Layer 9 of a small transformer language model trained on English Wikipedia (14 layers, counted from 0, width 96).
A neuron's activation on a vector x is SiLU(gate . x) times (in . x), where the dot is the dot product.

Input weights of the MLP neurons that the questions are about. A number n stands for n times 0.0066.
n24 gate: 56 2 -22 26 61 -8 41 -46 15 -11 29 -12 -10 -12 5 -8 12 -13 7 29 -61 -21 16 -11 -44 30 27 33 27 -24 -30 53 15 18 -31 4 -23 1 -6 31 41 -35 2 -10 9 -18 19 -33 -13 2 -6 24 5 26 46 -80 -43 37 -17 -13 11 18 -71 14 -20 17 -49 4 -56 2 0 37 14 -37 1 -3 18 -38 14 8 25 49 36 18 84 17 29 18 -35 -2 -10 17 11 5 -64 -62
n51 gate: -21 14 1 -1 20 30 -28 -11 29 -33 16 29 6 -4 -17 -36 82 21 10 -12 -17 15 28 13 17 -33 -33 -17 44 18 -12 31 63 50 14 0 44 35 -5 -19 30 12 3 11 -7 -61 46 7 14 10 21 37 5 14 19 1 -52 -34 -24 -17 0 -36 2 -2 -20 -33 -13 -45 -11 19 12 39 11 10 29 46 45 15 -56 -31 19 -27 7 -3 41 14 39 18 11 31 53 -9 -18 11 -7 -6
n72 gate: -36 24 -22 77 -4 59 31 37 -8 24 -16 0 36 -59 -5 -80 -6 3 -1 -8 -28 14 11 25 26 -2 64 -36 43 -39 -21 -5 22 4 -27 39 -20 -24 39 -31 -28 -46 -62 56 -59 -37 -94 10 27 -69 -25 -6 59 -16 -16 -19 -20 32 -13 16 -30 -2 -32 -81 -27 -49 11 -13 36 -3 -52 29 -39 27 -13 28 -14 0 22 1 -41 28 -32 -3 1 70 -25 36 -24 34 -23 -13 24 -60 28 -3
n89 gate: -24 -8 -51 -30 7 -44 6 -10 14 14 31 8 59 27 -31 -9 -33 -10 -59 15 3 32 -61 -49 -10 29 -16 13 -49 9 -28 -61 -9 -2 -11 29 -18 -28 -26 -33 29 -18 -37 -42 40 -15 32 -71 12 4 27 3 -28 -26 -11 -36 28 17 40 8 -6 -33 -8 -41 -36 -43 57 -40 -17 59 -6 -61 21 11 -26 -15 31 -5 -20 10 -36 10 38 52 8 26 -32 42 -51 2 -20 57 -37 22 90 -25
n105 gate: 29 -7 -11 32 36 -45 16 -9 -44 35 4 -6 8 13 -48 -76 23 27 31 34 -31 -18 19 -18 -5 18 59 5 -19 24 8 -51 -23 -23 -18 -3 -4 -15 -13 14 -17 4 23 -24 -77 7 51 -64 44 15 13 -24 46 29 -19 -36 -29 1 47 7 -25 -31 -47 21 -10 10 -55 35 22 -7 12 -62 -5 45 -34 -10 -14 31 3 -22 31 -4 16 13 22 -15 -42 35 -79 -43 -48 -30 32 -78 6 30
n123 gate: -30 -1 40 -20 -12 36 14 25 15 -23 45 37 -24 20 -25 24 5 -23 10 28 -9 7 27 -31 -5 -7 9 -7 1 10 39 -18 10 -70 34 23 11 -17 31 -15 33 -17 39 -18 -17 -1 -13 -15 -1 14 31 0 24 -2 -12 24 12 -31 1 -3 10 -49 -27 -17 6 4 -13 -17 21 18 61 -7 1 -20 30 -20 1 27 55 -3 28 0 2 -18 -18 10 -37 32 -12 8 23 -36 -38 -37 -51 -61
n128 gate: -2 6 -19 -13 -2 17 44 12 0 47 38 -20 -15 -11 34 -2 11 13 -34 2 33 24 10 -6 22 12 -46 -11 10 22 -25 -33 4 -1 -6 16 4 19 -43 -8 -17 31 -14 -8 35 -65 -3 -10 47 -8 -15 -18 11 -35 -23 16 -1 -11 5 -3 -52 -32 -52 1 12 9 13 -34 -12 14 23 14 -16 18 -7 26 40 -7 -20 34 -1 -46 -38 -44 29 -84 -41 -19 -4 -26 22 18 10 -53 3 -46
n142 gate: 3 29 11 1 -22 -8 -24 9 -9 4 10 22 24 -30 14 -31 31 51 71 1 -36 9 34 14 11 -27 40 4 -28 -20 16 23 3 11 31 -1 38 -2 -6 40 -26 -39 -10 8 5 -48 -5 31 29 28 24 27 32 25 19 -15 5 21 18 53 -19 -41 -9 -45 -2 16 0 -1 -5 -2 -35 -20 -50 -56 2 -8 20 2 13 32 13 11 -21 2 -6 -38 10 19 31 11 -8 24 10 17 -19 -7
n164 gate: 51 -23 10 25 -11 6 61 22 -46 31 -8 -11 -35 25 30 23 22 -23 36 -2 27 21 -1 1 -33 -60 24 -47 -16 8 15 15 81 27 9 6 -26 44 -5 -15 30 -84 -17 45 -13 14 -42 32 32 -2 -22 32 -19 -24 23 16 5 9 -15 -27 5 31 10 -14 -24 -26 -52 -31 -6 20 -19 25 0 25 28 -36 -1 38 13 -13 -69 14 36 59 -66 23 -26 32 -21 -23 21 73 0 34 -25 -59
n178 gate: 34 32 -37 3 -3 -45 -9 -3 -13 16 10 7 -24 -52 33 -9 14 56 -30 16 -16 9 -24 6 10 27 -5 -9 -15 86 2 -49 40 10 -3 65 57 -50 4 -6 -51 -41 31 -11 -22 -32 26 -53 -32 17 3 -9 40 7 61 -40 -27 6 15 -35 -12 -32 -25 -21 40 8 -11 2 45 20 -11 13 18 29 -4 0 -21 3 15 24 -20 -12 23 -3 5 -24 32 11 -46 -8 -58 -28 -22 -12 3 10
n186 gate: -59 34 47 22 -8 -19 -27 2 18 -37 22 -8 12 -26 10 -39 30 2 -30 21 12 2 -41 13 20 -1 17 -17 -33 12 12 -16 -4 17 27 -21 -25 -26 11 -28 -24 -6 -31 -22 -1 -5 22 36 6 -60 -36 -22 58 -18 -8 -22 12 -54 -19 6 19 18 4 -9 -4 -59 35 -3 26 -58 -41 58 -15 6 -13 -5 -22 -9 -7 -3 12 59 0 18 -4 -32 33 9 -28 41 34 43 20 51 -29 30
n222 gate: 2 -26 -18 8 3 18 -2 11 24 34 -29 7 -1 -29 -73 -23 45 20 10 -31 6 31 -42 -3 5 -26 31 -16 -14 -18 13 11 32 11 -19 25 12 27 -22 -24 3 45 15 -33 -6 -27 -38 38 -31 -3 46 4 17 -10 -72 -25 -20 5 25 -24 -20 -8 20 20 0 20 26 24 46 -4 -16 1 -36 -21 -28 20 25 -42 -35 5 11 7 1 -22 -11 -43 -42 12 -24 -18 31 7 -12 -11 9 37
n251 gate: -4 35 -24 13 30 -4 -31 -31 4 7 6 -1 -16 -9 -18 31 11 -10 -13 21 -38 -7 16 -29 71 -33 17 3 -18 -12 -23 -18 38 -27 80 39 29 11 22 12 -5 -3 39 30 4 12 4 -37 -1 7 8 3 21 -11 35 31 0 -17 15 3 -13 7 -13 29 28 27 23 29 -1 -12 -16 6 -6 -6 5 -18 9 -20 16 47 -23 -38 31 14 7 18 15 31 -17 -41 -22 -24 23 22 18 11
n255 gate: -17 34 47 -37 53 -2 -5 -56 -41 -7 41 -22 -31 -22 -22 7 0 25 -6 -15 -14 -19 29 -29 21 -19 -16 -46 17 51 72 15 23 42 -43 3 25 -8 -14 -66 -5 1 37 -15 -55 65 1 39 -8 -29 4 33 58 -6 -7 37 -16 43 8 -16 -20 28 29 -41 44 -39 26 8 51 50 54 -2 4 -33 -4 21 32 -50 52 53 30 12 -4 36 4 -19 -56 1 25 -46 41 30 10 -3 19 4
n262 gate: -5 17 -28 -22 68 -21 -3 22 -4 -15 -3 24 -6 -30 -11 -18 21 -20 -10 27 -13 -21 -13 -15 -40 5 39 69 -10 -27 -36 12 6 7 -51 66 -12 -32 -4 -3 14 -9 13 37 -45 -5 4 -56 18 47 56 -7 -26 68 -74 -35 64 21 58 -65 -20 14 -19 3 4 -20 23 40 -16 4 -19 -58 -24 -10 -16 -19 19 7 19 4 -12 -24 34 16 13 -5 7 54 -19 -11 -44 -27 -15 35 -2 -20
n275 gate: 4 32 19 8 -20 14 -24 -14 23 -48 -55 -12 -22 -2 9 -11 -26 -41 -8 32 -2 -6 -52 12 1 -36 -4 -27 -7 8 -18 -9 -13 -11 -3 57 13 40 12 59 18 -17 32 -30 42 -41 -46 10 49 -45 -61 20 -9 -19 -24 60 59 -28 60 38 6 -25 -14 -20 25 -11 -42 21 32 55 -19 -29 3 31 -3 1 -47 19 -9 1 13 23 19 27 -17 -35 9 -9 14 45 -9 16 -21 4 -7 2
n288 gate: 35 9 -17 21 -2 -13 -34 -7 -62 26 -13 27 15 14 0 -32 8 29 21 11 -37 65 -4 16 -20 -48 4 13 -28 -47 28 29 -29 53 -43 10 -5 -41 -64 33 -31 -24 20 -3 29 9 -22 -2 -4 -27 36 13 11 44 -42 3 -8 -11 36 76 -31 -24 3 -42 36 14 22 -42 34 14 64 -48 -21 38 21 23 -23 38 20 -17 -30 -22 7 12 -4 16 39 -4 -13 -17 -6 -12 26 4 22 -41
n296 gate: -55 -33 -4 -11 -9 47 -9 -31 0 -4 2 -25 13 -23 -11 -11 -5 8 11 5 -33 32 42 10 -19 2 -42 14 -13 -15 -32 -6 25 -2 -22 5 33 -74 -48 -56 -5 -5 7 19 -11 33 -12 15 -21 -11 -17 46 19 53 -37 23 5 6 32 5 -13 10 -27 -12 13 39 12 0 -24 5 -5 -27 -39 -22 -5 -18 23 9 34 -30 24 9 -19 54 -9 31 10 38 -33 -5 12 23 -37 -41 -25 20
n325 gate: -27 26 -11 5 35 -2 -30 -18 -3 -2 16 -39 9 -26 38 -49 7 30 49 3 26 -9 -44 -33 -23 11 7 -19 42 23 -19 -36 51 3 10 17 -24 -21 -30 6 -5 33 40 -22 38 -5 5 -36 -26 1 -22 32 67 -17 -7 -37 13 -15 -3 -2 -8 44 -23 3 -19 -13 44 -50 10 -12 16 12 -27 6 10 24 35 11 -32 39 9 16 4 6 10 33 -62 -6 -23 16 -12 17 15 -10 39 34
n367 gate: 11 19 8 -6 -9 -19 59 35 5 -8 26 -44 14 31 -25 -34 -5 -21 31 41 38 -56 15 35 -6 -40 36 31 -18 11 -49 7 3 44 -35 30 9 67 -23 10 -2 -67 20 -24 10 16 45 -9 -12 -1 -6 -2 2 -6 -55 27 -18 33 41 -44 22 -29 2 -82 -42 13 8 42 10 30 -4 23 1 21 70 -38 1 -21 19 -44 -7 51 23 -27 -49 -34 -3 5 15 3 -7 -13 -13 50 45 20
n24 in: -27 -45 -39 -15 -12 42 31 -35 -42 26 -5 7 -2 12 -26 -5 28 55 -18 0 27 -14 -10 -12 -29 -6 -11 2 -35 50 -1 58 -12 19 60 -6 1 10 19 28 -13 10 -37 5 -21 22 3 50 18 24 31 -33 28 -11 43 2 -12 -45 11 -10 -35 -21 -7 -6 -48 -13 -20 20 34 -13 -11 10 21 -15 20 -17 14 20 -7 -8 24 10 -3 21 -27 -18 11 14 13 17 -17 38 -17 -28 -45 8
n51 in: 26 20 12 -28 0 -13 -49 14 -6 41 19 -11 -26 -23 20 12 23 32 -33 -25 -15 -13 21 15 -12 1 -45 -23 -48 7 40 8 17 31 1 6 -35 25 41 -32 8 20 -7 11 4 -11 34 13 -40 29 9 -11 -14 -57 9 -10 3 8 -16 0 10 -4 -5 2 13 5 -22 2 -13 -31 42 -25 18 -13 -15 17 -3 -3 16 -12 36 24 -1 -49 16 -27 -36 -7 -14 1 18 -16 -94 9 -13 22
n72 in: -33 2 -47 10 -2 31 -18 36 39 -45 -19 -18 31 -15 8 3 4 12 -32 31 17 -40 -23 -1 -77 10 54 11 9 48 -21 -9 18 -22 17 -67 -21 28 -17 0 0 -34 -12 -71 7 -1 -1 -7 -23 -5 -17 -13 -12 -23 29 -54 -37 28 -43 5 -18 -6 44 38 -29 19 30 -1 -21 19 16 -4 -46 14 -36 39 1 22 7 -8 26 -11 6 -2 -56 -5 13 0 23 -29 -6 -78 -19 17 7 29
n89 in: 31 23 -1 -33 43 0 -22 0 -7 3 -7 36 -26 26 -14 -16 24 -14 -57 -6 42 -2 15 -9 -44 22 15 7 2 -9 -34 7 -3 -3 40 6 -24 -9 45 -45 29 16 21 12 28 28 -33 5 49 -37 13 -16 -28 9 1 -22 20 -48 7 -31 65 33 49 -15 30 9 -15 2 44 -12 80 -26 -9 23 -15 -8 48 6 6 -56 2 2 7 29 3 10 -14 52 -13 -15 6 42 -31 -18 24 -43
n105 in: 75 -32 21 27 31 9 20 56 -17 -5 20 -5 -38 9 -24 4 -17 58 35 12 -14 9 -39 -21 19 40 2 9 -36 46 -29 5 -42 -44 -12 31 21 -20 21 -22 -23 -21 -32 4 -1 2 6 23 -32 -31 -50 23 28 -60 27 31 16 -32 -8 -13 -3 16 36 -24 -32 -33 -33 38 -74 -19 0 42 -18 12 17 6 4 13 49 -78 -31 -1 5 9 10 23 20 35 -23 62 0 7 -37 31 3 5
n123 in: 46 -20 56 4 20 5 3 4 -22 38 21 -40 1 30 -48 -13 -52 -24 1 -19 35 12 -6 -30 8 8 29 14 24 1 -18 20 -30 10 -54 -18 -1 -10 -30 11 -17 30 39 -17 -4 2 29 -9 21 -11 40 -7 -4 18 -39 12 -14 41 -19 10 1 17 -14 17 -35 -12 -17 33 -19 34 -50 -25 -21 11 -10 2 20 28 -2 -24 -33 -17 -6 0 -54 8 -25 -27 8 -19 -22 -6 -35 15 -6 -25
n128 in: 11 -29 -13 -35 -21 26 41 -41 21 5 5 -15 15 15 -1 29 10 7 -43 10 16 -23 -59 -18 -32 15 -1 -12 13 6 6 -13 36 -11 -49 2 10 33 -54 24 15 5 8 33 32 13 14 41 -7 -15 12 -7 31 -4 10 -8 27 8 -19 -21 -6 -4 -8 20 17 -22 0 -53 -6 -14 32 0 25 6 -10 36 20 26 29 0 -38 70 -6 0 1 -29 -1 -14 -22 -35 2 -8 4 -19 -18 -31
n142 in: -1 31 -36 13 27 30 -18 50 -21 18 -9 12 11 -4 -23 -15 8 43 79 -48 -17 9 -35 18 26 23 -5 -21 -24 -21 22 15 -12 -21 44 53 1 -44 -7 23 8 -13 6 7 -3 48 14 24 -8 20 27 3 -12 31 19 -16 27 65 -34 5 20 -24 5 -1 27 35 2 54 8 17 -17 -56 -16 -47 -20 -18 41 14 30 26 -12 14 -1 -8 20 -57 83 2 -11 0 -3 -2 35 2 19 2
n164 in: -24 0 -11 -20 25 -39 -30 -56 23 7 35 18 -3 24 -40 -62 -39 12 14 59 -4 -9 -2 2 45 54 2 -2 12 -40 28 28 -15 25 12 -11 6 27 -40 38 -63 -18 -19 -11 19 -44 49 -5 -27 -20 -34 -14 -29 23 -8 13 4 19 -33 -22 5 -36 6 -5 -24 33 40 1 -6 32 -22 30 -20 18 -29 56 4 -15 -19 -46 -2 34 2 41 8 -44 -32 -2 4 1 -29 10 41 -2 37 1
n178 in: 25 25 3 34 -8 -18 -5 32 -2 -1 -21 -2 17 5 14 2 62 19 -26 -9 8 60 -9 -3 0 9 -5 26 -44 -6 -13 24 -64 -12 40 -7 24 21 5 47 -17 -27 59 10 -4 25 34 -15 -32 12 7 -16 14 21 43 9 -23 -53 -13 -43 10 -27 -52 33 11 -15 8 6 17 36 14 17 11 -19 -9 18 58 18 -21 -37 29 -11 -25 47 5 -23 -24 1 13 -23 -29 -6 -2 24 -11 -11
n186 in: -5 18 -24 -25 13 43 13 -13 19 -1 -37 -36 -28 26 12 25 29 -32 6 0 -15 -34 68 17 -27 24 -15 29 17 -10 1 17 -11 -7 18 -48 20 -1 5 -17 -38 -25 -2 10 -31 19 36 -37 -4 -23 -32 -9 19 29 3 8 -15 -19 -6 -2 33 36 24 -22 -32 -44 34 3 -8 -1 27 -28 -9 -7 -16 48 38 -5 -16 -19 -3 27 17 24 -7 4 -7 54 21 8 6 -44 33 32 -36 -54
n222 in: -20 22 -43 -10 18 73 -20 2 -11 86 19 3 -48 -4 -30 55 -51 40 -15 -25 -13 -12 -40 8 25 12 18 23 -3 -38 -4 8 -26 7 15 -13 -41 -15 27 33 15 -1 0 -38 18 -59 3 -17 9 24 35 19 13 -47 -36 -12 -16 12 -26 -9 23 -2 -7 -27 24 -2 -6 -2 2 10 -7 -9 -6 -36 -1 -3 -3 -14 21 20 -16 -16 5 -23 -19 -12 -13 -10 45 2 -14 -20 40 23 -28 -14
n251 in: -13 32 -16 -30 30 0 -60 -4 36 -1 6 8 19 7 7 -8 28 14 4 39 -28 44 28 -13 22 -46 -18 -18 -8 0 -8 8 -16 -29 6 19 -2 -29 -54 29 14 -20 1 16 29 43 9 4 -16 -3 -41 3 22 16 -19 33 7 -6 -8 -46 -33 -3 30 5 25 -1 -16 -17 -34 -10 -18 30 16 11 25 -46 32 -7 -16 25 -6 45 -26 -16 -15 9 -20 7 1 -5 1 10 -6 43 19 27
n255 in: 4 12 -12 32 -44 -26 -26 -18 3 40 9 17 -62 -22 28 22 19 -1 -13 -38 -25 34 -11 5 12 -43 25 -3 -2 12 14 24 62 -35 50 -45 -49 43 -16 22 31 -2 66 -39 6 -13 36 2 36 -11 15 -63 -5 -1 12 -27 -5 27 -3 -45 42 -7 26 -25 4 10 -3 -32 4 23 -9 -26 -23 43 21 -5 24 -8 -34 21 -25 -22 -9 -2 48 -27 -2 40 1 -2 -3 2 42 2 16 -18
n262 in: -8 5 33 2 -43 -2 49 46 19 -32 63 -44 -6 4 -8 -6 -55 31 48 8 35 -28 -18 13 3 -16 15 13 -26 -17 -30 -4 -27 -8 -13 -7 17 25 -12 -26 59 0 8 -25 5 16 -2 -25 13 -7 2 14 -24 -32 -12 47 -7 -23 0 -8 -13 43 13 14 -26 29 -35 40 -2 53 -3 22 -39 17 -10 32 11 -5 33 -10 -8 -38 24 -14 13 16 -13 42 27 54 16 13 -23 21 -16 49
n275 in: -29 1 15 10 -46 -19 -6 -16 -20 16 -63 28 2 20 -40 11 -42 37 3 -8 -45 46 34 -6 -21 14 5 -42 -5 10 -14 -34 -17 21 -47 17 -1 -8 20 -33 4 -54 -5 -6 49 -31 -27 1 -7 28 22 -13 -1 -19 21 32 -38 -6 -24 21 22 -8 -20 -11 -3 10 -30 -15 3 30 -39 18 -34 -7 9 19 8 35 3 -35 -17 25 -24 -8 -1 -7 34 8 19 11 -31 31 -67 3 9 -39
n288 in: -1 41 50 -43 -28 -20 24 -5 5 20 45 10 -7 -9 -30 24 6 16 23 26 -6 -41 2 -7 -23 -7 11 22 34 -6 -17 -60 2 0 -2 -2 -20 -13 -13 -6 -4 7 -16 -45 -10 0 -14 10 40 -27 21 -34 -1 -14 -26 -26 -1 16 48 -49 19 -5 66 13 45 20 21 -23 27 37 15 -3 53 -11 15 9 -10 3 9 -14 -12 23 -15 -6 -74 -1 -48 -2 18 51 -20 -40 -6 27 48 17
n296 in: 8 16 12 2 -18 35 0 -21 45 19 9 44 -19 -34 2 -5 -40 57 -47 6 -32 -4 2 48 -17 11 3 44 -72 8 -14 10 30 23 -19 16 -37 -43 3 -30 -16 25 6 19 49 20 -9 37 15 -50 2 9 8 40 -11 16 5 -2 9 22 -17 -39 3 -2 26 25 4 -22 -5 -5 -38 -35 -23 7 -26 -26 -12 17 -8 0 7 5 -13 19 45 6 -35 -14 -16 -11 -25 23 -13 -3 -46 -46
n325 in: 0 -3 -12 -41 -12 -11 -2 41 6 25 5 20 11 21 7 11 -9 -11 -17 -37 9 11 -8 32 -11 1 35 -20 -5 -6 -17 -7 39 60 55 4 -41 15 -45 -59 23 1 16 -1 11 14 26 23 -43 -26 3 -4 32 -11 2 -83 -3 -43 11 46 15 -9 -7 -33 -18 -4 10 -29 -13 15 -28 -17 -55 -4 -15 -30 24 -23 -5 -14 27 2 -51 -6 -5 11 -35 -5 -22 2 17 11 -25 34 47 -3
n367 in: -43 -28 -12 -16 -23 63 47 13 -8 -26 -20 1 24 -23 16 -57 -33 7 15 13 53 -25 -18 35 -19 6 44 49 -12 39 -57 53 -12 3 -49 -20 8 -17 -22 28 -24 -16 7 -15 -49 29 -11 -1 39 -8 -29 11 5 13 -24 -21 -57 47 -41 -4 -15 27 15 -36 14 -20 13 -66 32 -12 -8 8 -6 3 -34 -26 30 29 4 24 24 39 -16 -3 -27 -16 29 3 -11 -20 9 -53 -1 -6 -10 19

Each question shows a token from some text and the vector x that enters the MLP there. A number n stands for n times 0.026.

" T": 6 -17 56 -17 -4 18 8 -34 33 7 18 1 10 -2 3 -8 18 -23 1 23 21 24 -8 11 -24 11 4 41 9 5 26 5 -20 20 -27 -3 3 3 24 41 28 -5 12 -21 -21 7 0 -16 -12 -26 8 -33 33 -13 -7 -14 -5 -5 -3 11 19 28 29 9 -13 26 5 5 38 -38 -20 -15 17 -2 0 -7 -29 -9 -12 3 13 -22 6 15 1 -15 23 51 44 17 -13 1 -8 -22 48 21
Which neuron lights up most? n367

"ind": -36 23 13 -21 16 -23 3 27 5 7 -27 9 -23 3 16 -35 -33 -1 -15 -36 11 13 8 27 -24 30 -26 47 26 15 7 3 -3 -16 -28 10 -2 2 -8 -19 36 10 -29 4 -4 -4 -2 -27 -35 10 2 -26 -1 2 1 -17 -22 -3 6 -1 -13 -2 -11 7 4 57 2 -36 12 -30 19 3 23 11 -43 -2 -15 7 -16 12 -45 -2 -39 34 7 33 17 -2 21 -14 0 14 15 2 23 -42
Which neuron lights up most? n89

"B": -16 -8 39 0 14 -10 34 -18 37 0 -41 21 -1 34 12 -32 19 2 2 -28 -10 9 -13 -10 -32 20 3 8 15 32 10 -7 0 -9 -15 2 -14 56 -6 4 4 -18 -13 16 17 -9 -7 0 -34 -52 5 4 -4 13 -16 -8 -20 -1 7 -4 -22 -42 -14 -20 -9 39 26 -21 23 -28 25 0 33 -6 -39 -12 25 8 12 8 31 -41 -31 -10 4 1 -10 -20 39 -25 -28 34 31 16 8 -14
Which neuron lights up most? n128

" |": 31 -8 19 -11 26 -2 15 -19 8 -25 -4 6 -11 64 8 5 -8 30 -14 2 2 -15 20 -3 0 -12 -32 24 -40 -32 30 -25 -6 31 -9 1 9 -11 -28 5 10 -5 -11 47 9 -36 -14 2 14 -45 -14 1 11 21 -8 15 -1 -34 -18 13 58 2 13 6 2 -2 -10 16 20 -9 -40 -41 1 -3 -31 -22 12 -11 -14 -43 0 23 31 11 -32 35 24 21 -20 16 3 5 9 7 -1 29
The two highest activations, in order: n186, n296

" L": 27 10 20 -3 22 -15 15 5 21 15 -13 -3 -17 -5 -18 20 -17 -19 19 -7 33 12 -18 -8 13 8 3 49 -3 15 11 8 2 3 -8 14 -9 3 7 67 -2 3 1 15 12 -14 -17 -16 -47 -7 -6 10 36 11 4 28 4 -17 -3 25 33 -1 5 8 -9 36 -10 -10 26 -10 -9 11 12 9 -49 -23 17 6 -1 -45 -40 -11 -1 -9 18 30 -20 18 21 -4 22 -30 16 3 20 9
The two highest activations, in order: n51, n72

":": -14 -7 19 9 17 8 3 -22 3 11 -17 -61 -11 34 5 27 -52 28 3 -41 -8 -40 19 -14 -12 9 -1 -4 19 0 -3 10 18 -34 6 2 9 -11 -24 17 -1 18 30 1 0 -5 -12 -45 -34 -12 45 -29 -53 -46 -22 -3 10 -17 -4 -28 -15 -8 26 14 1 27 -12 -23 13 2 0 6 18 -22 -35 -31 14 -1 24 3 -9 -1 -37 -29 4 34 -4 13 6 11 -1 6 10 1 3 0
The three highest activations, in order: n123, n178, n164

"|": 0 19 -14 9 21 -8 16 8 27 21 -1 4 -12 9 22 -23 -18 21 1 -21 -1 0 17 1 -12 9 -20 6 -12 7 38 21 17 9 25 -4 31 15 0 50 1 -4 22 -10 -17 -22 -22 -11 -25 8 11 -18 2 20 -3 11 -7 -21 7 -10 5 -13 0 -10 -8 1 -6 10 21 -38 -43 -13 -12 -9 -68 -66 19 -3 -8 -9 -14 11 5 -19 -30 -2 15 11 -13 18 18 3 -4 17 27 23
The two highest activations, in order: n142, n178

"p": -1 22 28 -11 -23 -35 -24 -8 18 14 -2 9 15 -5 29 31 -44 -23 15 -17 13 -8 3 9 -13 -14 25 11 8 42 30 -3 -16 6 -12 18 -6 13 -52 1 9 -6 -5 -25 -19 -15 20 5 -18 -8 -9 -45 5 -11 -29 9 -8 -31 -10 2 -3 35 8 -21 -15 -24 -13 -21 6 -22 1 17 -16 -26 21 -9 -33 13 20 -23 24 34 -11 35 -6 -3 5 28 26 30 5 35 2 -2 42 40
Which neuron fires most, and how strongly? n325, at about 1

" University": -33 12 2 2 -1 7 21 8 -20 -31 -22 15 -7 55 19 -18 -39 -9 -27 -19 35 -19 -22 15 -20 1 -17 30 10 13 38 -19 -27 24 19 -13 -14 0 -14 35 28 -22 30 -6 44 -2 -29 -10 -56 -4 -5 -19 2 -23 2 -2 -17 -10 12 -16 7 13 6 26 -11 34 -4 -5 17 7 -11 -37 -18 -4 -29 4 3 6 -14 15 0 -13 7 -14 -12 -20 14 -15 38 -2 0 -25 1 -3 32 -5
Which neuron lights up most? n275

"\"": -9 9 -9 -4 -24 -12 22 -12 20 -8 9 0 -4 20 15 -14 10 9 19 -18 20 -18 -12 -8 -34 10 -1 21 11 -1 40 3 29 0 8 -17 -34 9 -7 27 20 -27 -35 -4 18 13 -18 7 -49 -7 18 -8 -56 -28 7 13 7 -28 27 -5 -19 11 19 -3 20 42 -33 5 6 -58 -27 -58 -11 -35 -29 6 3 4 -8 -11 -13 -29 6 -47 5 10 -9 -19 5 34 27 -7 2 0 22 1
Which neuron lights up most? n178

"resent": -15 16 -17 7 -7 -1 -6 15 -11 -23 13 2 -14 -34 14 23 -2 -13 -24 24 24 -19 34 23 -7 15 -5 15 -16 5 -2 -35 -44 10 -5 -14 -14 11 -23 7 31 18 16 -13 49 -30 17 1 -46 25 7 -1 -20 -16 -6 29 -15 -34 -20 12 37 -8 -13 18 30 12 16 -23 26 -50 -2 -13 -7 -1 -46 11 6 -32 2 -8 -5 16 -25 3 -27 -13 7 18 5 15 18 9 49 20 27 31
Which neuron lights up most? n186

"-A": -6 -25 0 -22 6 7 7 -50 2 -11 -30 -24 -19 42 -4 5 -12 11 11 25 -13 12 -3 36 31 9 -6 12 -7 22 41 -8 35 21 6 24 -36 11 34 33 17 3 -5 63 -5 -32 -9 5 -19 9 13 -6 -48 15 1 -7 4 -12 17 8 3 -20 -3 14 -35 -5 -6 9 20 12 -8 -21 1 25 -78 -9 -6 -7 22 -11 -5 -26 -12 -13 -26 -24 -15 2 22 9 -3 24 4 10 12 -8
Which neuron fires most, and how strongly? n164, at about 1.4

"-": -18 6 21 -7 25 18 0 1 17 -15 37 -12 -33 51 -8 8 -8 0 0 -43 -12 -21 24 -28 7 19 -33 -11 3 8 18 3 -8 -34 -26 42 -10 39 17 18 18 5 28 18 -37 -11 12 -22 -40 -16 25 -12 11 14 -20 -1 -4 -18 1 5 -11 -12 10 -12 0 33 -15 -21 9 -22 -18 -23 12 40 -4 -34 10 -12 24 12 3 -11 -50 -36 -15 -22 -27 19 29 2 20 33 -3 -7 9 0
Which neuron lights up most? n123

" but": -30 -25 -2 24 17 -36 18 -6 31 23 12 -11 -17 7 10 -19 -27 17 33 -6 -19 -35 -17 -10 -7 28 -27 14 6 3 38 33 -10 5 12 0 7 6 7 23 -8 -17 -8 14 -9 8 -2 -35 -15 19 -22 -5 -15 -10 17 -3 -19 -35 -22 -9 14 -21 17 31 -10 -2 -39 39 51 -27 -21 -3 -14 -27 -62 -35 3 5 5 -18 44 12 -26 -12 -7 -10 -10 6 3 12 18 13 10 -2 18 -11
The three highest activations, in order: n24, n105, n128

" C": 19 -31 32 10 -9 6 34 -36 21 21 -16 -21 2 19 -11 -3 3 -22 21 -1 1 36 -1 37 -1 7 23 6 -20 16 42 6 -20 -3 4 11 5 34 -19 44 -4 17 -12 13 -26 2 -27 -29 -17 -24 11 -18 2 14 -1 -9 13 -9 11 53 -9 -20 24 15 -32 11 -5 12 29 -6 16 8 14 11 -31 -32 -17 7 -18 -44 -1 -33 -2 -11 -17 -10 -20 -7 24 35 6 -29 -10 -9 28 3
Which neuron lights up most? n288

";": -13 -13 -6 -2 10 3 6 -15 12 8 47 7 -13 -5 17 -2 -14 40 -6 -24 27 10 3 -17 -18 17 -40 38 -34 1 -6 -8 3 22 -9 -3 -9 -5 -32 28 12 -20 33 17 13 -8 -16 -1 -47 -37 11 -31 -18 -17 3 -6 -13 -43 -6 -16 35 -6 -10 29 -9 -5 -49 8 40 -13 -21 -19 -14 5 -33 -33 21 4 3 -27 4 -38 -1 -49 -5 19 5 4 19 18 -4 7 17 -6 -1 3
Which neuron lights up most? n178

"le": 12 6 11 -19 18 11 30 -5 24 -16 -7 -14 -14 58 11 -3 3 2 -7 24 1 17 4 -38 11 -8 15 37 28 15 1 -20 -12 -11 -29 -8 -11 35 20 5 -10 17 -46 46 21 -26 -2 35 -26 26 9 -11 15 28 0 6 21 2 -13 2 16 10 38 36 -18 31 21 -17 19 -2 10 -53 -3 -5 -5 10 -33 -22 -19 -37 -16 -39 29 18 12 2 -30 17 -34 3 -34 18 8 14 15 34
Which neuron lights up most? n89

"s": -3 -23 -14 50 41 -13 -12 -15 25 -1 -22 -14 -7 44 6 8 -47 8 24 -16 -30 13 -5 5 22 -19 5 75 9 40 15 -1 11 -1 0 10 31 9 -8 39 -7 11 -14 -2 -7 -3 -21 1 -30 -24 -16 -4 8 -36 -6 7 -20 -34 5 8 -20 -6 17 -11 20 25 -11 -10 6 -30 -39 19 12 -24 -14 -29 -33 -6 17 -17 -11 -15 -3 -7 13 16 -4 -3 19 -4 -19 16 -12 29 23 -13
Which neuron lights up most? n251

"1": 14 -6 21 -18 18 14 9 -5 -43 13 -18 -54 -33 18 8 -2 -15 8 -2 -16 -24 0 5 -4 14 31 -30 27 12 11 25 24 -3 -17 9 -8 -20 10 -22 45 30 -2 9 50 25 -38 -19 27 9 -20 42 -2 -10 -8 8 -6 -21 -34 13 7 -11 -1 -26 4 23 25 -7 -13 19 -39 -52 -6 5 -28 -23 -5 13 14 26 -2 7 11 -9 4 -4 7 -7 36 3 -13 34 19 17 -10 21 7
The three highest activations, in order: n24, n128, n142